Layer 11 of a small transformer language model trained on English Wikipedia (15 layers, counted from 0, width 64).
A neuron adds its activation times its output weights to the MLP's output. To switch it off is to set its activation to zero at one token and run the rest of the model.

Output weights of the MLP neurons that the questions are about. A number n stands for (n - 500) times 0.00077.
n8: 415,523,732,528,383,419,494,388,203,698,481,421,97,662,329,309,380,582,620,456,242,462,442,524,678,192,398,653,508,735,96,714,615,550,368,888,678,686,826,548,625,672,366,452,450,787,553,526,597,704,654,709,508,481,574,578,568,545,441,461,484,529,299,846
n13: 599,538,649,695,482,285,450,23,402,383,499,535,449,589,499,578,401,549,544,492,647,404,598,340,566,528,546,565,372,338,398,612,605,420,408,611,363,713,488,473,634,511,485,546,362,846,607,451,371,523,517,403,405,270,491,398,541,329,462,396,462,398,458,483
n20: 548,308,559,747,407,423,545,526,401,361,309,613,626,416,793,571,434,459,587,309,822,342,364,650,527,559,252,351,641,490,517,583,348,612,359,368,666,352,396,463,683,397,622,391,377,682,680,786,582,598,297,683,505,766,469,171,520,690,719,309,762,341,486,379
n28: 466,482,688,590,504,552,666,759,492,635,474,424,769,475,398,509,453,250,486,318,555,407,639,672,255,806,856,460,487,569,375,577,705,275,240,496,498,587,510,331,550,429,550,849,352,612,366,524,661,418,526,205,482,511,461,302,618,385,441,587,353,507,372,609
n42: 515,368,470,710,414,598,286,634,205,424,483,534,687,500,285,411,354,654,447,411,580,446,406,464,179,501,400,787,522,432,492,622,279,518,438,626,527,210,489,541,455,394,397,407,398,322,428,606,547,492,707,755,433,554,280,412,532,641,260,721,734,295,148,518
n66: 642,616,683,571,362,402,727,493,540,535,562,636,720,356,502,391,323,375,843,514,556,442,397,156,583,538,493,733,624,606,657,358,518,569,574,440,596,865,381,418,354,332,464,314,462,457,788,491,475,630,449,659,242,927,733,625,736,778,477,529,302,320,540,391
n88: 404,463,422,611,556,520,556,496,585,638,488,697,612,310,815,302,764,465,537,450,753,140,705,562,446,624,549,558,369,661,302,720,457,522,693,538,409,434,380,543,433,546,273,776,500,541,472,621,467,105,482,240,637,811,494,759,187,465,479,76,565,347,480,252
n90: 371,399,364,128,305,644,461,611,470,350,516,343,473,473,460,579,564,315,316,421,397,642,357,606,456,607,542,295,722,593,559,406,601,572,491,382,168,501,344,455,344,377,580,534,436,229,503,777,401,245,462,416,460,586,418,518,266,582,542,606,480,422,443,617
n119: 612,494,549,619,644,507,375,186,759,471,646,313,377,527,705,594,330,479,664,291,298,506,441,468,412,495,428,593,567,583,580,429,591,316,629,496,582,296,444,482,380,792,687,824,546,699,770,550,692,664,284,419,571,368,434,503,543,633,647,197,284,633,537,445
n145: 522,511,153,616,289,578,546,300,619,735,353,430,478,563,116,315,278,352,611,564,576,406,542,642,234,630,617,431,260,277,546,337,492,597,746,611,409,488,269,318,571,361,721,431,337,666,401,547,242,694,218,204,659,751,511,687,643,395,539,380,492,590,522,358
n151: 694,704,710,507,601,462,632,583,680,375,418,472,481,486,645,520,733,444,723,372,447,628,198,464,671,412,464,229,532,546,389,391,827,501,366,774,581,720,499,319,580,588,316,648,634,866,552,490,728,706,387,642,343,510,677,470,452,388,468,598,393,683,342,442
n153: 494,373,457,691,550,320,466,603,491,512,233,640,632,406,609,643,214,549,636,501,445,455,466,723,547,201,433,367,454,639,481,366,374,477,315,580,731,486,517,391,365,450,675,541,345,484,762,599,158,444,350,615,290,736,661,487,325,490,521,528,827,539,344,482
n169: 482,425,832,736,409,365,727,548,395,355,714,333,369,558,435,583,407,458,427,524,207,426,487,468,445,418,148,488,327,299,443,482,485,302,553,260,230,332,558,495,566,542,478,604,675,831,559,620,509,658,444,400,472,269,235,565,653,806,660,266,381,391,685,650
n176: 287,762,525,401,371,517,609,855,583,187,326,641,424,414,496,659,636,318,589,420,436,357,288,444,647,380,744,358,655,606,517,368,517,498,441,284,264,484,582,536,620,728,382,391,364,242,506,403,629,541,541,886,406,377,397,643,335,357,469,526,460,593,299,324
n182: 496,330,696,509,419,368,346,583,500,181,653,577,448,402,473,539,54,489,343,478,291,621,887,645,390,399,317,366,304,524,629,479,406,616,625,565,557,219,539,387,593,483,609,381,187,501,232,373,472,562,510,291,404,541,59,361,671,459,512,432,421,655,351,291
n188: 621,796,577,444,758,615,566,245,656,667,496,632,472,487,487,597,487,312,419,371,510,325,368,379,614,621,629,485,575,656,165,267,757,375,348,533,602,456,587,379,453,527,560,485,638,284,682,137,609,578,418,350,599,389,485,712,324,352,237,199,283,385,682,533

Each question names a token from some text and the token that comes next. It shows the activations a of the neurons there, in the order above. A number n stands for (n - 500) times 0.01.

Then comes g, the gradient of the next token's log-probability with respect to the MLP's output, scaled to length 1. A neuron's effect is roughly proportional to its activation times (output weights . g). A number n stands for (n - 500) times 0.001.

"ents", then " of"
a: 487,162,491,511,514,497,510,608,522,479,499,506,501,473,508,546
g: 632,258,209,480,784,399,432,469,606,435,350,506,677,445,402,591,496,689,578,632,218,594,578,479,693,417,463,511,484,547,542,648,738,460,523,538,654,407,580,676,585,611,708,691,472,532,557,576,540,490,576,637,336,492,515,486,338,515,573,533,622,633,241,474
Switching off which neuron hurts the next token most? n13

" tr", then "il"
a: 493,496,508,517,503,562,497,502,495,503,509,529,312,348,466,498
g: 568,655,394,457,188,478,351,598,505,374,457,737,593,349,622,455,463,529,361,398,594,770,548,556,502,529,566,538,203,348,621,450,474,655,487,361,577,426,658,420,571,741,401,421,588,366,484,429,369,647,727,551,526,599,389,345,555,440,647,689,456,500,278,479
Switching off which neuron hurts the next token most? n169

"b", then "ility"
a: 499,508,444,465,598,508,494,483,511,506,482,521,490,500,486,497
g: 627,357,458,428,360,421,323,259,532,653,334,321,495,596,608,311,443,510,351,595,536,692,672,408,528,233,459,575,436,491,600,291,512,598,410,649,389,498,441,395,401,513,363,123,544,440,648,502,379,312,617,518,446,514,580,560,474,325,436,315,617,426,584,379
Switching off which neuron hurts the next token most? n28

"\n", then "|"
a: 495,525,503,522,485,502,480,505,501,525,489,484,503,519,507,493
g: 750,471,526,601,638,369,560,184,618,558,595,527,525,511,686,493,601,618,525,883,555,587,612,555,546,479,545,314,486,458,589,311,294,473,549,639,438,532,420,500,388,376,373,226,328,419,578,339,451,504,509,645,406,350,351,498,367,625,532,497,519,602,722,579
Which neuron, switched off, raises the next token's probability most? n28

"ar", then "p"
a: 500,504,501,488,497,503,499,452,514,509,461,520,511,499,498,494
g: 166,461,521,499,493,394,455,319,382,597,532,589,633,542,423,556,567,491,379,319,485,702,844,681,689,411,592,422,389,565,592,333,385,315,476,393,455,434,604,485,658,502,509,440,658,623,598,547,517,428,529,427,547,347,531,439,606,318,419,666,343,171,466,612
Switching off which neuron hurts the next token most? n151

"bum", then "s"
a: 483,492,492,406,510,493,475,595,435,503,515,490,498,511,475,502
g: 319,486,310,618,523,500,398,447,372,527,577,518,163,611,550,467,476,461,590,527,408,449,553,405,356,506,644,444,692,493,570,268,647,282,383,500,223,246,356,422,317,440,556,350,359,690,479,365,482,493,561,611,412,528,277,578,631,536,395,377,501,587,387,706
Which two neurons, each switched off alone, lower its probability most, in order? n90, n88

"ia", then "b"
a: 481,453,506,498,501,497,506,557,521,499,500,500,470,509,508,510
g: 279,661,294,630,420,236,574,535,447,519,446,379,588,706,271,580,557,737,362,585,622,590,471,512,532,638,488,424,536,553,509,262,633,524,551,465,437,336,639,532,269,373,531,524,469,700,711,618,594,299,563,488,633,412,524,380,485,497,496,597,578,257,290,491
Switching off which neuron hurts the next token most? n90

" Bo", then " and"
a: 490,529,502,492,499,791,506,500,493,490,576,542,535,509,495,507
g: 504,578,573,407,486,685,625,713,613,477,557,645,608,607,514,261,266,235,542,602,582,535,264,323,343,792,620,460,348,394,509,487,579,560,582,392,523,562,345,573,707,449,631,454,540,402,549,385,429,425,529,663,651,419,472,635,341,519,655,494,428,621,746,560
Switching off which neuron hurts the next token most? n66

"ed", then " d"
a: 492,485,498,525,494,499,486,514,490,490,482,495,495,548,502,526
g: 338,580,326,694,398,519,364,490,513,348,544,622,470,309,456,529,644,574,399,738,513,669,516,512,537,675,475,523,573,549,510,585,573,519,594,287,411,532,682,712,808,710,442,520,378,250,290,479,537,687,436,554,616,579,398,648,464,577,427,373,751,471,410,391
Which two neurons, each switched off alone, lower its probability most, in order? n176, n151

" its", then " more"
a: 481,501,497,488,532,488,499,587,480,582,486,487,487,502,533,353
g: 417,588,324,479,514,487,611,435,518,497,312,339,506,488,492,489,265,471,405,367,323,471,618,697,518,624,439,595,355,556,557,354,488,344,501,899,442,645,508,449,449,399,506,649,421,412,576,553,594,759,323,598,332,534,527,269,443,298,556,399,419,696,591,273
Which two neurons, each switched off alone, lower its probability most, in order? n145, n182

" |", then " "
a: 507,488,504,521,477,516,529,505,493,474,493,497,499,505,480,474
g: 408,372,608,416,519,814,432,451,624,348,757,651,374,506,544,642,528,517,692,365,391,485,586,446,455,469,681,351,241,552,606,464,459,385,732,624,397,417,494,666,663,236,468,576,447,421,654,623,454,682,382,578,423,587,539,643,380,524,601,453,609,378,703,511
Switching off which neuron hurts the next token most? n88

"pl", then "ic"
a: 497,479,473,501,475,503,461,497,499,691,467,418,447,506,462,494
g: 184,503,479,583,593,620,598,434,319,428,372,665,456,311,381,237,605,592,405,658,564,272,577,425,462,670,384,459,535,408,724,647,347,471,620,581,472,300,649,329,719,495,565,622,560,570,647,439,393,680,571,611,520,478,471,347,448,367,452,546,327,438,563,364
Switching off which neuron hurts the next token most? n145

"s", then " with"
a: 481,414,500,512,503,491,506,627,509,496,500,502,496,498,492,497
g: 405,345,505,767,186,650,695,565,386,371,666,440,476,374,536,439,582,645,455,588,478,547,402,405,499,426,414,384,526,592,434,590,360,447,368,289,553,357,341,653,323,453,402,306,595,634,324,458,309,664,341,496,535,434,617,445,331,645,665,357,397,335,543,488
Switching off which neuron hurts the next token most? n13

"25", then " Best"
a: 367,507,492,522,548,514,503,496,502,513,498,492,501,512,489,506
g: 566,513,506,515,707,347,740,511,242,728,421,570,518,597,469,659,472,929,339,393,415,656,414,690,469,629,482,510,593,473,515,585,364,370,555,617,619,430,372,402,309,468,437,428,489,293,466,508,415,421,441,525,469,744,495,607,556,254,414,447,414,487,575,406
Which two neurons, each switched off alone, lower its probability most, in order? n8, n42

" a", then " med"
a: 464,531,497,496,548,473,501,594,482,495,343,494,472,507,485,292
g: 375,581,454,454,350,380,353,402,373,281,432,405,421,365,502,529,408,614,560,508,458,427,505,509,547,426,373,600,650,366,652,413,339,313,603,459,425,525,632,464,196,617,495,194,624,421,608,490,324,640,415,307,771,344,592,475,271,548,491,325,570,467,692,433
Switching off which neuron hurts the next token most? n151

" ", then "20"
a: 500,505,499,500,501,504,344,516,504,491,504,506,506,505,498,290
g: 473,563,242,241,493,497,316,383,590,616,520,299,625,558,555,690,638,658,424,697,349,446,361,398,575,706,502,528,524,541,606,547,691,465,623,471,597,439,370,513,470,540,385,544,485,450,660,364,544,684,440,561,500,423,376,537,787,801,714,338,571,405,498,609
Switching off which neuron hurts the next token most? n88

" first", then " full"
a: 511,505,498,517,493,495,519,839,495,471,437,486,500,504,506,434
g: 308,379,366,576,599,322,424,414,435,414,279,230,736,441,432,582,418,654,227,354,399,358,584,545,357,684,330,474,421,461,265,425,419,389,597,598,494,368,719,594,595,493,719,504,527,409,477,524,516,663,511,724,534,544,483,298,336,473,468,491,500,400,407,467
Switching off which neuron hurts the next token most? n151

"ating", then " out"
a: 489,271,536,500,489,500,505,596,508,512,500,495,504,505,500,500
g: 372,491,716,547,191,408,609,577,231,349,422,659,431,625,578,436,476,395,463,380,525,333,486,561,552,676,626,376,577,651,342,443,399,543,461,469,449,755,384,550,371,425,299,342,426,459,177,684,603,604,343,501,562,510,549,539,536,552,338,383,406,350,599,441
Which two neurons, each switched off alone, lower its probability most, in order? n90, n20

"lect", then "ron"
a: 510,501,511,480,500,489,533,521,512,498,498,499,498,489,473,501
g: 767,527,498,467,515,407,586,383,631,212,633,678,439,345,589,651,552,496,457,614,609,575,494,540,549,357,152,441,535,498,664,646,545,358,498,627,465,559,759,502,540,386,401,588,449,388,600,410,378,224,499,577,468,612,305,213,520,540,588,459,399,376,556,597
Switching off which neuron hurts the next token most? n28

" des", then "ire"
a: 503,541,499,482,496,483,525,509,506,487,503,500,490,502,500,509
g: 584,437,582,569,505,399,444,353,323,337,519,497,415,328,656,406,328,386,589,405,509,426,755,338,221,562,521,713,584,422,459,623,434,565,323,732,506,742,543,565,487,590,390,496,377,522,431,486,600,507,538,613,582,615,636,329,561,730,339,246,411,457,669,346
Which two neurons, each switched off alone, lower its probability most, in order? n13, n88

"ose", then " had"
a: 381,497,522,496,510,524,503,502,490,505,492,492,482,500,498,486
g: 555,254,378,229,586,575,605,489,501,554,654,496,418,545,467,364,316,215,568,454,736,359,453,540,676,450,386,574,418,403,466,382,276,441,565,588,456,516,722,387,487,538,346,662,520,486,305,311,466,408,436,534,704,542,597,603,589,578,554,424,443,788,673,608
Which neuron, switched off, raises the next token's probability most? n8

"om", then "ial"
a: 496,487,499,289,580,496,503,495,511,486,501,419,502,495,495,522
g: 390,377,537,431,565,339,309,362,428,423,553,586,578,394,342,545,468,622,482,835,307,558,445,675,391,306,429,557,384,594,408,505,410,639,595,511,611,539,587,545,353,565,467,545,539,409,665,523,217,269,503,547,452,432,713,549,564,467,657,385,564,854,629,628
Switching off which neuron hurts the next token most? n28

"av", then "ages"
a: 497,482,448,522,499,457,495,515,494,509,506,502,488,513,517,505
g: 690,576,665,488,366,624,542,249,531,594,436,469,483,682,643,578,581,376,569,550,478,854,651,511,537,446,635,493,421,444,715,335,542,679,553,820,414,555,743,408,540,473,377,472,405,443,484,691,574,418,473,452,310,313,534,564,546,411,561,344,670,431,618,615
Switching off which neuron hurts the next token most? n20

"ed", then " band"
a: 498,286,490,527,492,494,489,694,507,495,452,505,499,551,499,656
g: 755,734,709,465,680,381,458,473,534,746,415,537,266,443,603,592,449,478,391,562,548,606,616,649,502,488,364,586,550,430,490,448,418,345,298,331,480,366,437,514,613,658,621,459,569,411,252,708,450,722,499,618,366,413,531,759,496,607,279,476,584,412,434,465
Switching off which neuron hurts the next token most? n188

"art", then "."
a: 508,504,495,505,510,500,535,514,500,498,513,492,497,534,490,508
g: 481,429,498,482,534,266,439,333,668,364,325,347,556,507,533,433,588,292,345,295,640,321,595,708,402,391,193,482,339,593,561,488,441,503,409,614,681,501,608,494,580,409,696,677,692,461,624,291,498,736,370,490,562,451,630,511,498,328,464,372,581,416,587,583
Which neuron, switched off, raises the next token's probability most? n176

" The", then " album"
a: 497,492,488,516,607,488,493,573,506,492,472,484,470,513,465,454
g: 607,649,650,612,638,548,645,458,383,521,551,442,330,547,627,392,474,458,371,491,378,416,380,457,621,215,386,582,571,736,506,479,593,410,452,231,517,464,380,393,396,460,522,402,599,611,517,734,359,375,720,678,397,596,678,546,492,476,644,343,318,569,421,809
Switching off which neuron hurts the next token most? n182

"ame", then " tr"
a: 454,477,522,516,484,501,487,548,509,503,490,502,502,506,539,503
g: 662,439,377,479,291,973,351,578,622,532,485,437,405,455,464,599,475,479,491,632,827,536,555,578,492,626,375,495,436,523,476,288,383,590,595,695,421,540,669,541,496,484,488,517,377,393,358,378,421,451,473,762,608,421,510,400,469,632,313,415,703,394,490,398
Switching off which neuron hurts the next token most? n8

" be", then " sol"
a: 492,494,495,500,490,493,552,553,512,510,585,489,487,503,693,503
g: 434,363,633,539,469,490,584,421,484,358,560,309,443,373,609,439,372,657,172,689,439,666,480,662,651,404,543,559,358,642,470,713,581,587,313,596,483,372,474,377,684,420,708,454,475,476,586,676,296,621,570,625,449,512,329,558,565,462,337,417,468,400,817,449
Switching off which neuron hurts the next token most? n182

" it", then " w"
a: 515,521,515,494,496,483,511,530,505,667,471,503,495,500,483,398
g: 516,249,447,372,626,527,656,578,547,713,647,757,540,263,427,530,290,382,693,522,477,567,581,629,395,791,490,574,645,670,372,362,511,551,353,631,335,789,612,447,351,448,590,507,496,430,318,409,517,559,514,401,519,499,520,714,464,433,627,566,490,538,662,497
Switching off which neuron hurts the next token most? n145

" rock", then ".\n\n"
a: 497,501,499,500,425,527,492,654,515,509,473,537,479,508,486,469
g: 341,658,659,146,490,550,515,434,758,454,412,333,562,599,467,378,535,305,596,513,563,366,441,455,469,643,486,537,183,469,468,424,587,625,355,651,502,490,453,466,563,539,398,599,762,472,642,202,352,360,526,682,629,514,580,412,477,392,630,528,496,355,637,472
Switching off which neuron hurts the next token most? n42

"|", then " S"
a: 494,518,481,535,462,494,497,480,487,494,442,487,504,495,601,524
g: 628,457,564,322,538,567,507,618,395,794,242,486,696,498,354,298,526,389,594,463,462,525,431,360,484,706,597,581,488,633,395,582,356,660,421,463,419,634,379,505,264,488,413,575,413,445,471,595,453,419,657,467,481,811,303,569,571,199,382,553,423,327,541,400
Switching off which neuron hurts the next token most? n28

" album", then " has"
a: 421,469,501,500,497,498,496,504,488,486,505,491,489,479,493,499
g: 232,568,454,481,625,683,514,411,552,418,424,403,586,373,492,533,488,479,478,500,434,676,597,445,421,406,270,576,611,319,476,339,426,365,402,482,760,619,492,323,356,610,356,530,649,566,566,661,212,412,642,509,397,360,345,463,404,443,448,387,821,631,663,353
Switching off which neuron hurts the next token most? n8

" started", then " record"
a: 514,343,515,522,517,500,500,998,502,477,510,517,500,534,501,585
g: 294,629,468,355,553,305,443,552,464,578,562,491,411,442,613,452,448,704,264,505,559,493,492,460,617,413,381,528,444,434,506,658,380,394,443,389,411,547,448,334,458,508,764,449,540,541,298,456,543,855,500,702,400,649,476,785,489,687,280,482,589,326,528,268
Switching off which neuron hurts the next token most? n13

",", then " also"
a: 487,484,430,504,495,502,494,464,489,491,500,495,498,503,494,471
g: 668,451,341,541,570,485,466,555,504,594,726,670,546,536,537,492,486,564,227,438,549,451,542,459,486,461,298,449,453,391,597,554,544,339,686,544,647,522,546,261,662,441,479,525,545,505,504,552,646,856,250,277,719,440,664,282,479,563,541,582,424,612,237,410
Which neuron, switched off, raises the next token's probability most? n20

"om", then "ple"
a: 500,544,504,508,501,509,498,500,503,502,497,503,505,473,506,503
g: 251,406,475,669,513,521,563,476,532,580,430,385,472,717,382,433,525,704,681,593,660,671,716,634,688,407,650,438,259,687,403,499,420,477,589,414,330,630,337,462,420,589,469,531,465,595,338,745,575,280,621,373,435,646,322,618,404,516,539,489,527,500,706,586
Switching off which neuron hurts the next token most? n176

" it", then " on"
a: 519,485,517,499,497,490,512,517,503,734,483,508,496,500,478,477
g: 481,584,639,626,386,591,487,539,318,409,471,547,379,471,455,453,492,413,595,620,616,644,580,629,406,303,459,415,697,711,628,578,714,476,355,589,618,363,432,572,268,472,366,503,549,359,446,377,530,363,568,525,98,372,747,461,378,364,581,550,434,406,741,593
Which neuron, switched off, raises the next token's probability most? n145

" n", then "ature"
a: 497,513,490,508,506,498,499,463,499,504,472,497,519,514,550,348
g: 766,485,594,477,441,432,519,470,569,726,693,216,498,428,564,324,717,609,700,363,488,404,673,228,271,490,412,749,631,274,437,351,550,651,657,644,348,461,604,357,402,536,478,477,457,449,594,522,396,446,518,539,435,399,332,470,399,536,569,509,489,473,553,634
Which neuron, switched off, raises the next token's probability most? n182

",", then " which"
a: 502,540,473,504,492,499,499,501,485,484,490,492,491,502,502,502
g: 419,178,499,652,616,492,365,430,631,378,333,466,351,651,604,569,327,590,584,388,827,414,542,320,511,504,384,333,392,359,487,429,470,451,466,711,544,708,339,452,426,718,498,486,622,497,580,415,682,392,343,750,481,403,435,563,437,602,577,311,514,473,488,382
Which neuron, switched off, raises the next token's probability most? n20

"-p", then "op"
a: 491,509,499,445,491,486,505,478,515,486,488,574,505,338,481,497
g: 699,544,427,378,678,411,497,625,545,117,465,502,490,552,515,629,589,594,499,505,596,522,459,545,451,591,358,380,629,476,678,582,577,754,646,523,648,723,625,386,574,535,397,535,377,573,574,486,767,786,408,480,329,446,320,520,508,598,701,324,312,467,475,481
Which neuron, switched off, raises the next token's probability most? n176

"ad", then " crit"
a: 493,476,508,525,498,497,490,515,419,498,513,499,495,523,487,492
g: 499,477,631,490,717,561,492,308,365,716,509,575,377,549,623,550,623,373,480,570,391,494,325,512,508,480,393,724,647,710,747,693,205,464,635,526,476,395,569,549,650,421,292,335,608,502,445,405,439,179,764,496,564,554,463,518,400,349,392,467,500,512,558,508
Switching off which neuron hurts the next token most? n119